Layer 11 of a small transformer language model trained on English Wikipedia (14 layers, counted from 0, width 96).
Take only the direct path to the model's output, skipping the later layers: a vector added to the residual stream pushes a token's score in proportion to its dot product with that token's output vector.

Output vectors of the tokens that the questions are about. A number n stands for (n - 500) times 0.0055.
"ham": 606 487 545 476 538 472 484 489 415 454 557 616 351 472 331 510 542 570 464 495 594 460 641 516 497 630 454 355 344 462 467 501 447 440 493 685 466 419 505 548 598 551 611 470 293 539 524 413 562 559 409 524 571 566 505 497 488 546 440 522 495 442 507 499 473 579 389 521 532 415 455 643 472 583 414 495 555 501 428 503 423 600 572 581 487 434 475 439 556 409 535 557 541 415 515 573
" Total": 530 489 494 515 391 496 574 671 547 370 338 480 446 619 461 523 590 454 506 516 455 500 421 605 369 519 577 359 603 466 560 523 422 494 595 489 536 458 570 472 476 623 515 534 493 387 459 493 477 588 538 557 599 400 498 544 466 477 473 496 433 505 465 463 516 503 352 530 457 539 406 536 498 548 567 573 705 446 565 527 448 407 534 479 518 467 496 574 492 496 563 582 486 478 367 385
"œ": 458 591 381 565 453 432 539 634 413 521 416 418 597 422 493 447 466 682 478 540 501 607 500 513 427 496 469 407 295 514 618 448 484 541 385 465 475 496 629 481 611 453 492 527 524 504 549 598 495 509 500 397 588 419 359 523 566 418 469 521 387 442 496 468 422 526 357 595 581 405 421 652 491 478 625 566 618 502 568 419 618 378 499 531 522 487 504 637 427 476 508 567 584 484 546 497
"mate": 481 522 447 579 408 404 441 612 435 540 379 589 515 410 476 457 544 516 574 486 447 572 421 553 457 591 475 507 546 356 531 487 450 549 573 636 430 513 562 478 558 561 419 565 608 536 421 493 654 304 421 444 605 545 558 642 518 398 482 441 404 353 394 473 397 493 356 554 590 449 531 526 444 526 615 460 577 563 523 479 577 386 380 541 467 424 527 559 593 554 583 475 624 521 479 478
"ő": 517 523 484 606 365 316 474 662 387 514 455 445 345 497 512 351 583 571 582 590 598 438 414 514 457 542 584 389 462 480 480 455 391 549 407 544 427 577 570 545 505 511 587 515 562 451 448 622 582 461 463 502 669 411 432 571 579 495 445 484 476 534 505 486 413 406 474 501 558 399 383 616 565 466 611 551 498 528 552 428 609 412 563 504 482 521 383 582 346 498 516 510 615 571 502 537
"0.0": 447 460 561 509 528 485 493 529 555 515 447 595 438 543 536 399 559 509 418 573 595 400 488 500 514 633 392 449 553 439 487 507 471 486 476 574 486 466 464 660 542 537 565 477 464 629 371 555 476 440 448 526 490 403 501 494 442 423 428 485 471 421 581 462 506 416 542 522 570 410 385 614 414 399 541 571 542 511 467 432 627 566 527 452 573 533 532 560 466 465 504 657 502 470 447 508
"other": 564 562 344 666 567 565 524 748 377 527 644 535 385 460 474 523 461 601 455 643 580 478 492 514 559 517 476 533 387 570 459 530 373 362 471 344 395 423 616 435 659 492 528 535 508 595 376 483 601 625 475 446 515 495 479 621 492 421 447 416 488 435 473 489 430 448 452 521 538 349 519 577 303 408 429 547 695 495 529 568 421 554 497 529 461 479 441 587 516 508 539 440 578 404 503 500
"ish": 523 603 529 519 530 567 479 479 386 439 550 426 455 533 514 505 527 437 521 613 428 485 555 549 547 425 465 371 422 478 559 475 557 453 534 423 549 527 592 440 667 484 519 491 370 441 468 433 573 536 441 512 419 481 616 585 420 653 397 516 510 527 554 498 508 566 585 528 450 338 341 549 412 516 576 532 533 402 406 424 371 473 651 406 514 616 516 626 480 478 424 471 640 596 526 463
"r": 579 426 550 500 634 536 636 534 473 531 522 507 480 552 602 443 555 529 487 704 542 488 523 437 429 430 535 516 558 590 458 605 541 504 585 493 452 535 447 506 435 428 556 430 581 414 367 468 441 418 367 443 478 539 519 544 414 532 561 445 628 450 514 504 466 448 578 556 533 406 409 454 440 504 578 502 440 373 435 476 518 459 491 569 514 413 342 382 453 493 520 552 553 587 528 600
"pt": 467 582 355 485 512 522 370 594 549 474 471 469 454 510 566 433 409 494 482 460 550 503 574 509 434 435 534 488 435 489 553 498 565 642 414 607 492 597 527 487 399 667 482 414 606 590 610 507 436 448 436 366 516 514 460 470 573 547 481 513 464 560 559 498 420 467 355 522 508 392 404 574 549 477 499 443 529 436 403 610 652 456 580 393 525 523 494 511 501 532 534 603 653 520 485 346
" U": 542 470 512 492 471 444 528 468 518 561 498 475 541 480 559 468 499 433 548 548 534 517 520 476 527 591 542 486 575 546 565 490 433 548 574 413 514 509 498 437 430 505 557 461 533 497 405 473 491 422 470 503 456 471 541 522 630 531 491 568 505 508 550 497 488 515 431 514 519 565 493 458 542 503 451 553 480 505 421 471 442 485 504 560 442 498 475 479 456 520 481 471 449 472 480 508
"l": 518 607 568 447 589 548 501 483 433 566 500 529 539 442 659 565 477 453 493 593 464 438 426 432 551 434 498 532 423 579 500 515 476 446 532 616 502 402 454 552 407 519 675 479 572 543 523 498 466 354 575 472 630 516 557 431 454 590 558 385 462 520 545 495 432 545 575 484 423 345 345 520 568 506 627 543 444 431 522 510 452 337 470 550 493 457 413 460 419 445 468 553 516 550 559 528
"s": 285 641 361 751 396 263 617 773 231 31 426 427 291 467 343 209 707 535 99 659 568 678 385 701 472 691 575 88 257 242 775 431 130 328 130 661 226 707 717 665 746 577 620 553 704 588 495 789 638 647 478 474 733 352 287 722 571 658 138 448 285 320 662 367 203 429 180 666 665 183 210 973 387 363 578 761 867 613 601 462 854 399 815 674 650 320 469 826 466 510 726 714 736 318 419 171
"ney": 550 471 527 554 419 501 471 632 378 302 579 682 478 542 520 551 436 592 542 579 531 405 523 507 550 468 619 492 437 410 373 534 478 512 476 619 458 446 528 507 686 476 544 499 533 408 554 611 530 483 510 556 537 488 594 557 527 547 375 433 485 419 535 499 417 555 521 474 431 339 398 523 437 484 512 530 404 519 659 474 531 441 574 566 495 425 353 507 514 441 504 585 552 416 528 326

Output weights of attention head 0. The head adds the sum of these rows, row i times number i of z. A number n stands for (n - 500) times 0.0015.
o0: 529 267 494 618 525 342 662 561 506 247 456 437 240 300 379 470 705 359 554 729 513 376 443 375 572 15 635 383 523 510 453 627 650 612 593 415 503 80 868 190 638 476 722 567 885 277 714 437 574 415 476 340 435 279 477 651 508 280 313 512 582 672 668 592 434 621 553 583 414 491 381 218 632 323 577 708 434 837 690 562 365 341 390 550 517 648 631 650 374 524 378 550 351 502 478 444
o1: 678 301 523 638 418 531 481 570 488 448 209 637 474 747 610 227 608 536 437 513 542 640 508 422 719 366 410 533 339 140 417 412 195 483 766 392 395 563 691 433 412 762 444 546 237 661 598 196 606 525 381 536 509 412 473 272 776 628 609 727 516 648 446 462 660 753 682 318 650 615 427 529 614 480 374 686 484 872 576 579 574 488 459 147 325 406 472 647 501 442 297 499 551 262 708 463
o2: 373 343 597 481 521 909 584 417 607 299 547 238 218 586 415 388 508 382 498 521 651 565 436 352 546 730 294 374 315 490 650 685 359 482 510 590 314 497 562 506 708 608 760 279 528 386 486 628 392 766 604 659 445 648 575 229 545 535 601 497 650 503 619 914 469 402 702 448 639 496 547 431 345 451 489 373 386 549 684 202 636 615 193 570 676 281 620 342 304 675 357 678 651 515 431 431
o3: 660 621 62 577 394 369 532 529 442 671 367 520 576 560 554 555 556 666 604 466 525 719 622 635 662 293 335 377 489 527 667 508 524 741 260 248 521 364 348 743 418 654 552 494 196 325 578 556 813 517 740 427 305 731 648 479 262 433 528 241 516 612 625 526 309 394 681 578 386 424 536 659 730 279 716 469 497 542 527 326 422 600 504 145 672 538 729 406 691 278 314 530 495 642 301 672
o4: 473 498 534 555 475 336 380 487 388 443 668 530 251 265 415 524 528 383 396 406 567 624 402 462 331 475 437 485 512 754 561 576 279 639 484 635 500 305 294 817 366 619 594 730 612 550 655 478 364 551 621 551 541 627 675 673 291 272 544 603 269 439 328 856 568 500 389 540 628 804 249 565 335 518 455 511 709 811 522 294 667 223 278 440 291 90 398 610 340 795 212 574 602 736 465 481
o5: 273 796 373 266 558 569 819 685 553 464 741 680 638 560 321 397 821 456 367 277 710 633 598 343 356 585 94 536 152 743 593 475 529 541 371 432 564 506 528 468 562 344 527 712 438 784 227 298 20 550 466 750 485 481 640 640 607 554 699 607 514 387 593 322 533 767 556 455 516 646 745 441 497 190 505 377 323 689 556 497 322 417 735 513 654 457 460 519 485 363 525 216 548 362 543 411
o6: 740 408 860 336 568 382 554 513 406 579 639 564 358 161 562 402 236 786 526 397 409 532 324 434 358 851 319 762 627 636 617 408 547 393 330 412 287 567 510 343 504 727 615 413 611 335 323 318 730 432 467 433 535 468 490 504 430 333 576 532 89 565 396 571 644 765 313 678 816 502 435 399 722 554 382 717 722 577 354 638 388 386 682 312 300 581 425 210 766 434 273 748 619 485 403 520
o7: 347 692 402 577 561 781 529 418 351 364 381 411 335 442 346 578 492 524 622 591 444 374 381 562 463 645 462 270 780 139 668 650 517 334 300 367 550 488 469 391 680 486 454 569 480 658 692 362 202 844 698 452 704 529 614 591 428 529 500 728 638 377 386 705 397 608 499 438 436 450 442 391 751 757 330 763 584 604 592 690 544 578 563 598 468 531 391 368 491 247 241 533 369 551 198 747
o8: 662 514 613 440 482 432 823 514 484 580 649 502 471 360 696 487 455 496 407 609 219 507 545 453 886 586 757 404 227 394 516 744 353 675 325 447 462 481 173 701 170 289 354 484 623 386 440 428 650 507 644 228 550 443 583 250 659 731 696 507 514 606 691 453 471 354 341 471 141 246 462 595 442 497 388 217 395 423 615 665 648 398 562 420 688 594 717 377 565 512 566 795 732 382 579 305
o9: 236 453 720 629 193 493 405 533 260 609 648 404 276 373 326 545 719 479 697 270 419 343 638 324 410 752 381 760 486 493 520 580 761 844 252 555 334 439 467 659 97 513 358 309 438 502 550 696 583 638 559 434 402 550 435 589 496 595 699 938 374 574 738 586 370 337 366 459 547 488 599 542 682 581 486 508 490 501 472 539 519 563 540 752 294 750 579 435 351 461 379 479 628 447 361 361
o10: 424 415 216 329 550 758 591 735 383 805 357 478 165 697 391 488 709 334 300 600 538 324 623 463 616 343 587 705 527 376 294 486 451 242 442 468 661 605 776 679 182 701 701 589 578 649 425 478 395 295 462 386 578 389 498 740 329 477 504 407 494 617 469 677 190 281 526 391 668 488 363 417 619 323 391 648 495 616 354 499 508 532 457 502 554 408 329 424 728 641 635 358 442 487 552 606
o11: 616 442 472 587 479 497 519 491 471 596 338 359 418 563 242 529 615 537 682 658 449 621 373 783 393 509 472 464 596 386 474 147 574 343 945 502 666 210 470 395 490 477 247 414 442 492 534 464 842 540 649 529 639 359 897 889 331 562 420 539 256 373 364 416 388 665 526 416 266 674 513 665 393 416 570 308 117 264 631 623 619 572 510 309 309 617 723 87 367 608 493 614 644 392 645 418
o12: 439 708 310 520 551 591 520 622 643 596 687 517 510 429 538 671 566 564 430 611 629 739 812 488 387 722 521 397 565 587 600 695 595 318 462 426 483 507 518 316 419 341 349 364 622 351 560 479 546 263 252 417 436 564 229 883 744 333 388 155 470 750 421 641 543 330 305 551 525 475 636 606 61 740 724 632 495 587 353 508 675 512 234 448 427 613 589 474 397 180 571 494 344 605 125 559
o13: 498 434 351 411 400 450 500 584 648 546 168 684 514 616 637 637 342 401 285 551 426 501 709 183 473 481 533 631 448 411 755 381 344 301 346 343 331 292 445 799 515 451 834 523 858 538 375 450 281 501 662 434 555 536 414 489 779 365 348 551 480 355 440 717 341 606 612 453 568 441 502 513 632 471 650 492 718 578 544 477 697 323 436 433 293 830 401 330 619 350 489 528 410 742 421 585
o14: 277 517 633 431 699 409 759 413 456 446 385 744 520 586 630 405 379 314 495 446 465 379 552 168 816 413 534 387 427 497 619 590 552 375 940 587 653 391 400 344 551 492 444 453 461 524 627 705 229 254 253 591 556 242 415 557 508 548 569 658 500 448 705 643 314 299 451 537 485 626 357 371 400 469 602 631 569 415 434 539 519 465 857 813 508 489 659 463 404 456 442 558 657 577 671 300
o15: 624 503 340 526 341 463 354 378 523 488 596 135 434 543 563 610 470 406 551 645 752 533 348 457 497 440 470 427 452 653 565 463 338 628 368 484 294 423 758 391 456 404 747 674 291 807 654 473 731 540 589 634 385 516 261 331 387 768 695 420 577 424 676 617 507 668 479 394 707 658 188 678 247 210 361 624 544 500 755 510 530 542 533 538 456 351 417 245 528 202 588 250 598 628 502 485
o16: 433 411 455 595 365 640 481 498 495 280 510 742 326 444 656 495 625 319 491 486 543 536 606 487 747 525 703 499 571 690 519 353 287 459 522 328 361 932 256 552 647 207 456 430 330 523 202 71 793 216 738 362 236 325 774 500 390 423 624 541 596 382 693 675 444 380 359 495 744 484 588 569 517 498 659 742 545 437 498 358 376 431 296 706 258 588 419 473 665 732 523 542 556 561 301 726
o17: 435 592 375 605 428 446 587 662 656 645 584 613 438 658 425 357 337 631 588 531 435 661 267 285 485 758 747 593 137 543 594 307 469 499 562 564 423 667 701 618 677 660 545 797 587 674 588 474 344 826 174 444 537 430 413 557 382 525 500 355 444 329 469 508 356 189 358 528 403 364 813 784 278 503 338 667 586 571 687 382 289 615 172 471 297 553 530 465 473 626 442 505 265 208 413 478
o18: 458 759 567 551 421 442 533 449 422 487 478 700 648 666 379 617 458 448 515 568 482 316 735 632 646 631 376 528 255 533 444 91 410 425 502 494 714 258 230 710 294 645 713 342 393 489 674 238 233 609 582 426 637 600 608 289 503 457 443 343 642 639 333 561 649 468 333 151 576 643 614 622 556 566 488 727 701 478 303 315 406 299 499 613 546 384 817 604 555 258 710 337 409 389 482 539
o19: 488 326 209 347 459 647 712 651 670 391 449 646 914 732 257 471 476 548 234 330 363 736 325 510 506 479 616 493 469 317 466 709 682 786 789 528 259 696 606 168 610 312 557 183 697 431 446 553 573 591 893 356 835 469 311 414 241 414 696 507 664 359 542 551 384 683 803 392 457 530 757 553 207 537 505 606 496 536 292 584 470 315 494 253 506 418 418 514 568 406 541 351 428 568 601 229
o20: 447 550 422 93 587 409 392 539 151 524 579 353 780 425 538 793 285 452 533 468 201 554 547 505 776 270 423 471 300 386 437 328 415 536 444 236 668 435 660 502 691 619 368 712 554 515 458 691 735 599 527 627 325 328 587 588 703 463 627 669 373 761 694 661 353 517 324 587 306 428 655 553 520 397 501 365 604 497 498 297 276 641 699 581 266 451 330 633 364 790 329 425 569 449 611 514
o21: 681 634 624 568 453 554 522 354 690 454 268 290 78 401 321 363 545 418 453 629 497 306 278 423 450 707 373 560 460 336 861 310 497 583 390 346 632 607 352 327 442 420 503 511 426 397 510 724 337 268 546 539 459 590 522 724 765 328 527 755 671 480 376 461 582 403 607 634 347 514 278 313 488 597 682 678 429 829 671 363 372 573 563 541 555 162 466 771 841 522 619 281 614 662 520 577
o22: 617 673 634 567 527 334 665 232 518 539 561 477 595 395 388 771 557 668 444 230 398 489 384 277 954 634 511 530 550 432 485 577 645 444 705 316 563 434 504 688 419 566 647 481 533 432 252 724 126 456 671 457 352 316 276 402 507 543 627 310 431 408 480 358 607 780 594 414 655 570 310 650 401 133 745 481 462 603 569 392 602 650 420 614 259 561 306 536 669 830 345 434 360 443 434 603
o23: 482 622 509 534 552 384 347 259 616 214 500 301 554 448 566 613 608 355 624 462 454 560 196 463 404 634 575 510 446 429 405 257 590 873 660 565 410 763 415 434 519 481 761 601 735 671 465 615 338 511 468 543 366 528 545 758 298 448 737 535 501 301 493 495 693 464 408 278 636 524 669 335 764 348 686 207 587 603 207 496 649 526 540 453 715 721 557 373 331 543 377 494 750 336 143 502
o24: 625 595 305 338 510 183 614 406 378 698 549 307 811 303 219 283 398 622 135 488 416 224 657 398 470 574 462 434 737 658 679 516 592 641 447 446 611 461 791 254 564 486 403 395 482 578 552 461 470 469 506 437 502 492 540 517 563 428 442 115 447 502 766 757 604 289 637 487 547 606 784 400 674 537 234 337 410 572 564 578 781 458 348 495 455 419 462 511 667 747 736 480 403 494 369 656
o25: 448 482 282 441 538 719 532 544 740 403 247 365 643 691 484 541 310 340 430 419 507 449 340 545 673 482 562 514 501 657 740 498 686 404 648 285 428 476 692 413 576 432 542 583 657 193 770 675 397 529 641 804 463 504 736 654 479 703 361 349 312 548 560 17 447 441 265 642 643 345 388 510 329 644 606 251 456 700 535 651 389 407 93 654 443 512 464 605 589 555 170 623 439 601 501 309
o26: 449 568 624 802 576 588 570 292 251 687 689 328 617 325 336 387 393 506 460 415 696 413 464 681 495 624 408 161 500 761 313 311 355 275 535 487 509 593 757 591 634 527 280 553 732 375 523 305 511 640 426 663 339 702 357 442 584 380 844 585 653 701 572 448 209 426 847 441 413 366 664 718 437 512 516 342 757 554 214 304 541 541 394 476 627 587 569 332 633 665 723 525 389 603 511 202
o27: 556 507 514 543 515 329 418 459 460 567 158 321 708 536 352 639 652 651 569 498 653 478 472 437 428 422 637 447 631 662 343 453 509 366 579 715 491 299 308 470 391 481 399 651 532 893 590 409 628 293 516 581 535 335 537 604 323 443 351 524 401 632 555 471 518 492 490 429 353 136 490 619 364 683 735 324 477 421 738 657 582 392 277 572 464 446 618 532 507 378 438 549 706 439 468 748
o28: 605 400 488 654 292 369 860 655 398 414 392 532 577 585 559 534 383 487 779 553 558 549 247 672 577 546 515 467 513 651 340 801 288 734 326 481 532 413 449 782 613 635 430 389 487 475 366 379 318 439 377 597 490 581 619 774 722 646 354 573 526 756 745 622 721 382 698 153 464 592 569 520 698 582 400 597 430 346 274 512 660 487 521 383 421 481 146 458 329 192 160 394 446 821 566 568
o29: 390 630 404 670 719 610 413 502 482 687 837 772 185 762 495 610 423 318 349 483 367 281 310 329 561 550 303 519 721 243 266 489 374 624 511 318 471 365 359 404 734 387 544 361 678 755 373 513 834 382 613 454 452 692 717 711 373 290 488 534 573 688 495 233 457 471 539 547 523 391 215 298 478 578 580 552 637 637 556 558 829 555 363 549 449 707 484 485 747 321 479 163 328 487 602 608
o30: 703 361 586 471 290 408 544 489 730 603 402 775 513 450 218 488 436 365 626 182 596 447 476 339 719 581 496 320 481 282 569 583 521 496 302 474 453 501 599 573 751 521 726 389 570 540 786 339 624 587 624 429 502 384 419 552 454 400 703 554 356 481 414 291 326 363 465 720 475 552 434 649 454 666 445 190 411 723 205 721 712 680 549 512 664 324 574 668 531 536 556 435 392 608 363 584
o31: 456 579 775 433 489 497 300 719 330 196 549 535 414 338 314 564 617 759 359 591 343 221 585 708 512 396 624 470 573 430 292 373 638 505 599 335 611 585 493 490 473 688 345 705 549 590 745 496 530 381 636 734 726 538 645 365 414 417 147 567 521 166 586 534 470 559 649 654 400 545 190 613 317 467 418 527 158 373 205 87 532 465 408 752 482 885 737 579 623 303 520 740 534 555 629 407

Each question shows a token from some text and the vector z that the head gathered there. A number n stands for (n - 500) times 0.01.

"88": 559 478 459 497 521 475 537 504 533 464 474 545 483 568 469 528 492 570 494 477 508 504 487 456 465 525 409 501 525 440 583 505
Pushed down most: "r"

"A": 573 496 436 461 521 463 532 494 501 476 469 549 496 567 443 529 540 547 554 467 504 514 485 470 484 512 421 534 549 475 545 511
Pushed down most: "r"

",": 644 564 376 408 554 471 590 503 421 446 426 554 532 576 488 546 585 515 643 493 503 545 425 455 466 569 354 571 609 469 540 469
Which two tokens does it push up most, strongest first? " Total", "mate"

"25": 573 500 461 498 523 485 451 454 543 409 442 545 472 590 443 481 484 610 581 498 520 426 419 460 561 521 392 501 529 371 521 450
Which of these tokens does it push up most? "œ"

" and": 583 458 447 483 572 459 518 470 435 478 476 528 573 598 490 530 511 567 561 500 486 515 480 375 472 499 459 513 522 488 505 517
Pushed down most: "pt"

"U": 718 455 475 401 678 404 690 484 837 591 635 568 480 702 730 624 418 384 758 472 467 377 508 503 235 317 235 634 575 471 535 482
Pushed down most: "other"

" United": 593 405 517 487 545 469 588 456 494 513 508 503 557 616 460 520 577 555 555 443 485 546 508 555 544 501 444 444 584 402 611 492
Pushed down most: "ish"

" the": 644 458 443 456 509 426 629 416 454 553 493 511 583 688 606 527 692 465 520 443 517 645 541 497 518 515 363 434 676 429 541 386
Pushed down most: "ham"

"20": 500 414 439 489 456 479 600 460 498 425 501 548 592 516 441 500 489 627 558 471 577 455 558 403 525 620 383 557 507 368 517 516
Which of these tokens does it push up most? "œ"

" be": 603 518 391 438 475 521 514 570 511 342 494 576 500 580 477 518 349 550 497 546 507 491 431 338 466 438 384 504 557 461 469 540
Which of these tokens does it push up most? "ney"

"ll": 608 483 415 425 518 488 517 559 529 366 479 555 488 601 452 514 407 562 475 495 515 508 451 360 452 504 384 510 538 420 529 517
Pushed down most: "0.0"

" 16": 510 477 577 547 528 498 521 468 468 463 443 554 482 652 550 516 460 514 549 383 386 533 505 451 451 385 505 481 498 485 560 600
Which two tokens does it push up most, strongest first? "0.0", "ham"

"I": 546 457 461 476 518 470 539 491 499 482 460 544 479 575 453 506 507 546 503 440 483 516 499 460 478 492 433 488 542 461 568 531
Which of these tokens does it push up most? "ő"

"en": 576 448 407 535 516 511 583 450 530 493 475 571 488 540 392 539 457 527 526 452 470 484 497 488 485 467 379 526 588 452 481 483
Pushed down most: "s"

"gi": 630 390 610 495 568 567 486 599 454 475 559 432 380 425 377 558 255 458 491 545 420 559 421 428 512 446 541 461 715 489 489 507
Which of these tokens does it push up most? "ő"

".": 511 419 690 453 423 257 469 716 569 662 506 577 497 696 374 579 542 470 624 424 338 512 380 495 459 386 467 595 546 572 421 637
Which of these tokens does it push up most? "ő"

" 8": 515 477 758 540 541 618 502 462 312 444 487 585 506 729 769 516 600 465 500 371 180 525 460 510 467 224 627 429 538 640 554 546
Which two tokens does it push up most, strongest first? "0.0", "r"

" of": 627 452 439 467 502 399 518 476 460 406 510 545 525 563 484 517 487 583 465 530 532 460 452 435 566 536 369 487 495 418 553 484
Which of these tokens does it push up most? " Total"

"ar": 643 479 476 557 516 461 551 531 497 476 497 557 452 563 445 558 598 497 559 463 574 528 422 428 413 464 417 468 551 406 453 595
Which of these tokens does it push up most? "ish"

"%": 530 444 476 483 481 461 514 520 553 485 511 514 460 583 480 539 478 532 553 456 472 537 449 432 474 476 458 478 517 430 532 544
Pushed down most: "mate"

" has": 552 471 448 470 521 480 537 491 485 471 458 534 486 576 457 508 516 548 519 452 474 514 502 459 472 501 421 490 546 458 566 530
Which of these tokens does it push up most? " Total"

" 1": 588 613 472 512 552 545 272 345 664 249 326 619 494 634 421 342 417 705 779 599 584 240 354 484 750 550 287 473 540 223 397 327
Which of these tokens does it push up most? "œ"

" I": 599 363 549 512 536 310 586 479 466 452 661 377 695 674 558 683 696 551 444 410 207 523 437 386 215 289 482 501 817 480 230 329
Which of these tokens does it push up most? "r"

"e": 646 619 288 413 363 584 482 591 433 185 568 665 560 488 539 546 153 530 451 787 512 482 334 205 570 244 360 480 547 494 343 560
Which of these tokens does it push up most? "ney"

" g": 574 447 460 475 533 450 524 511 535 479 484 514 493 570 457 523 502 565 505 475 489 524 473 468 473 495 437 512 520 444 567 515
Pushed down most: "ish"

"2": 487 292 577 542 555 523 491 497 490 545 530 628 491 575 521 555 488 516 542 376 423 541 497 556 481 376 447 487 519 457 556 645
Pushed down most: "other"

" Re": 565 471 551 456 478 609 459 493 399 463 495 502 467 506 455 779 469 565 461 686 495 546 537 356 469 431 628 666 548 529 448 605
Pushed down most: "pt"

" 2020": 549 379 231 808 311 367 882 163 802 420 474 293 736 660 649 265 592 541 825 579 633 448 394 364 727 249 372 174 599 621 428 721
Pushed down most: "s"

"9": 508 398 609 538 557 355 556 486 651 577 399 601 469 470 451 558 441 626 569 382 392 419 323 561 475 349 384 589 544 389 401 689
Pushed down most: "other"

" in": 549 499 474 467 543 469 534 496 521 482 471 539 467 558 461 500 512 564 522 465 486 518 480 448 465 489 428 510 541 463 563 536
Pushed down most: "r"

" (": 578 447 452 519 549 460 541 489 541 470 506 537 485 565 488 550 525 564 489 496 516 499 430 468 471 530 429 520 534 416 570 512
Pushed down most: "0.0"

"|": 501 430 406 587 402 430 556 420 606 471 453 594 486 541 423 559 479 533 503 467 452 546 553 334 437 477 438 515 587 380 476 531
Pushed down most: "s"

"6": 580 493 451 495 525 477 459 462 558 418 437 555 477 583 460 491 488 600 569 508 525 437 433 458 545 517 405 500 534 377 524 471
Pushed down most: "0.0"

"s": 618 458 410 576 478 495 604 470 477 485 541 586 487 580 366 547 501 512 542 455 459 515 485 518 500 476 373 548 571 454 528 483
Pushed down most: "s"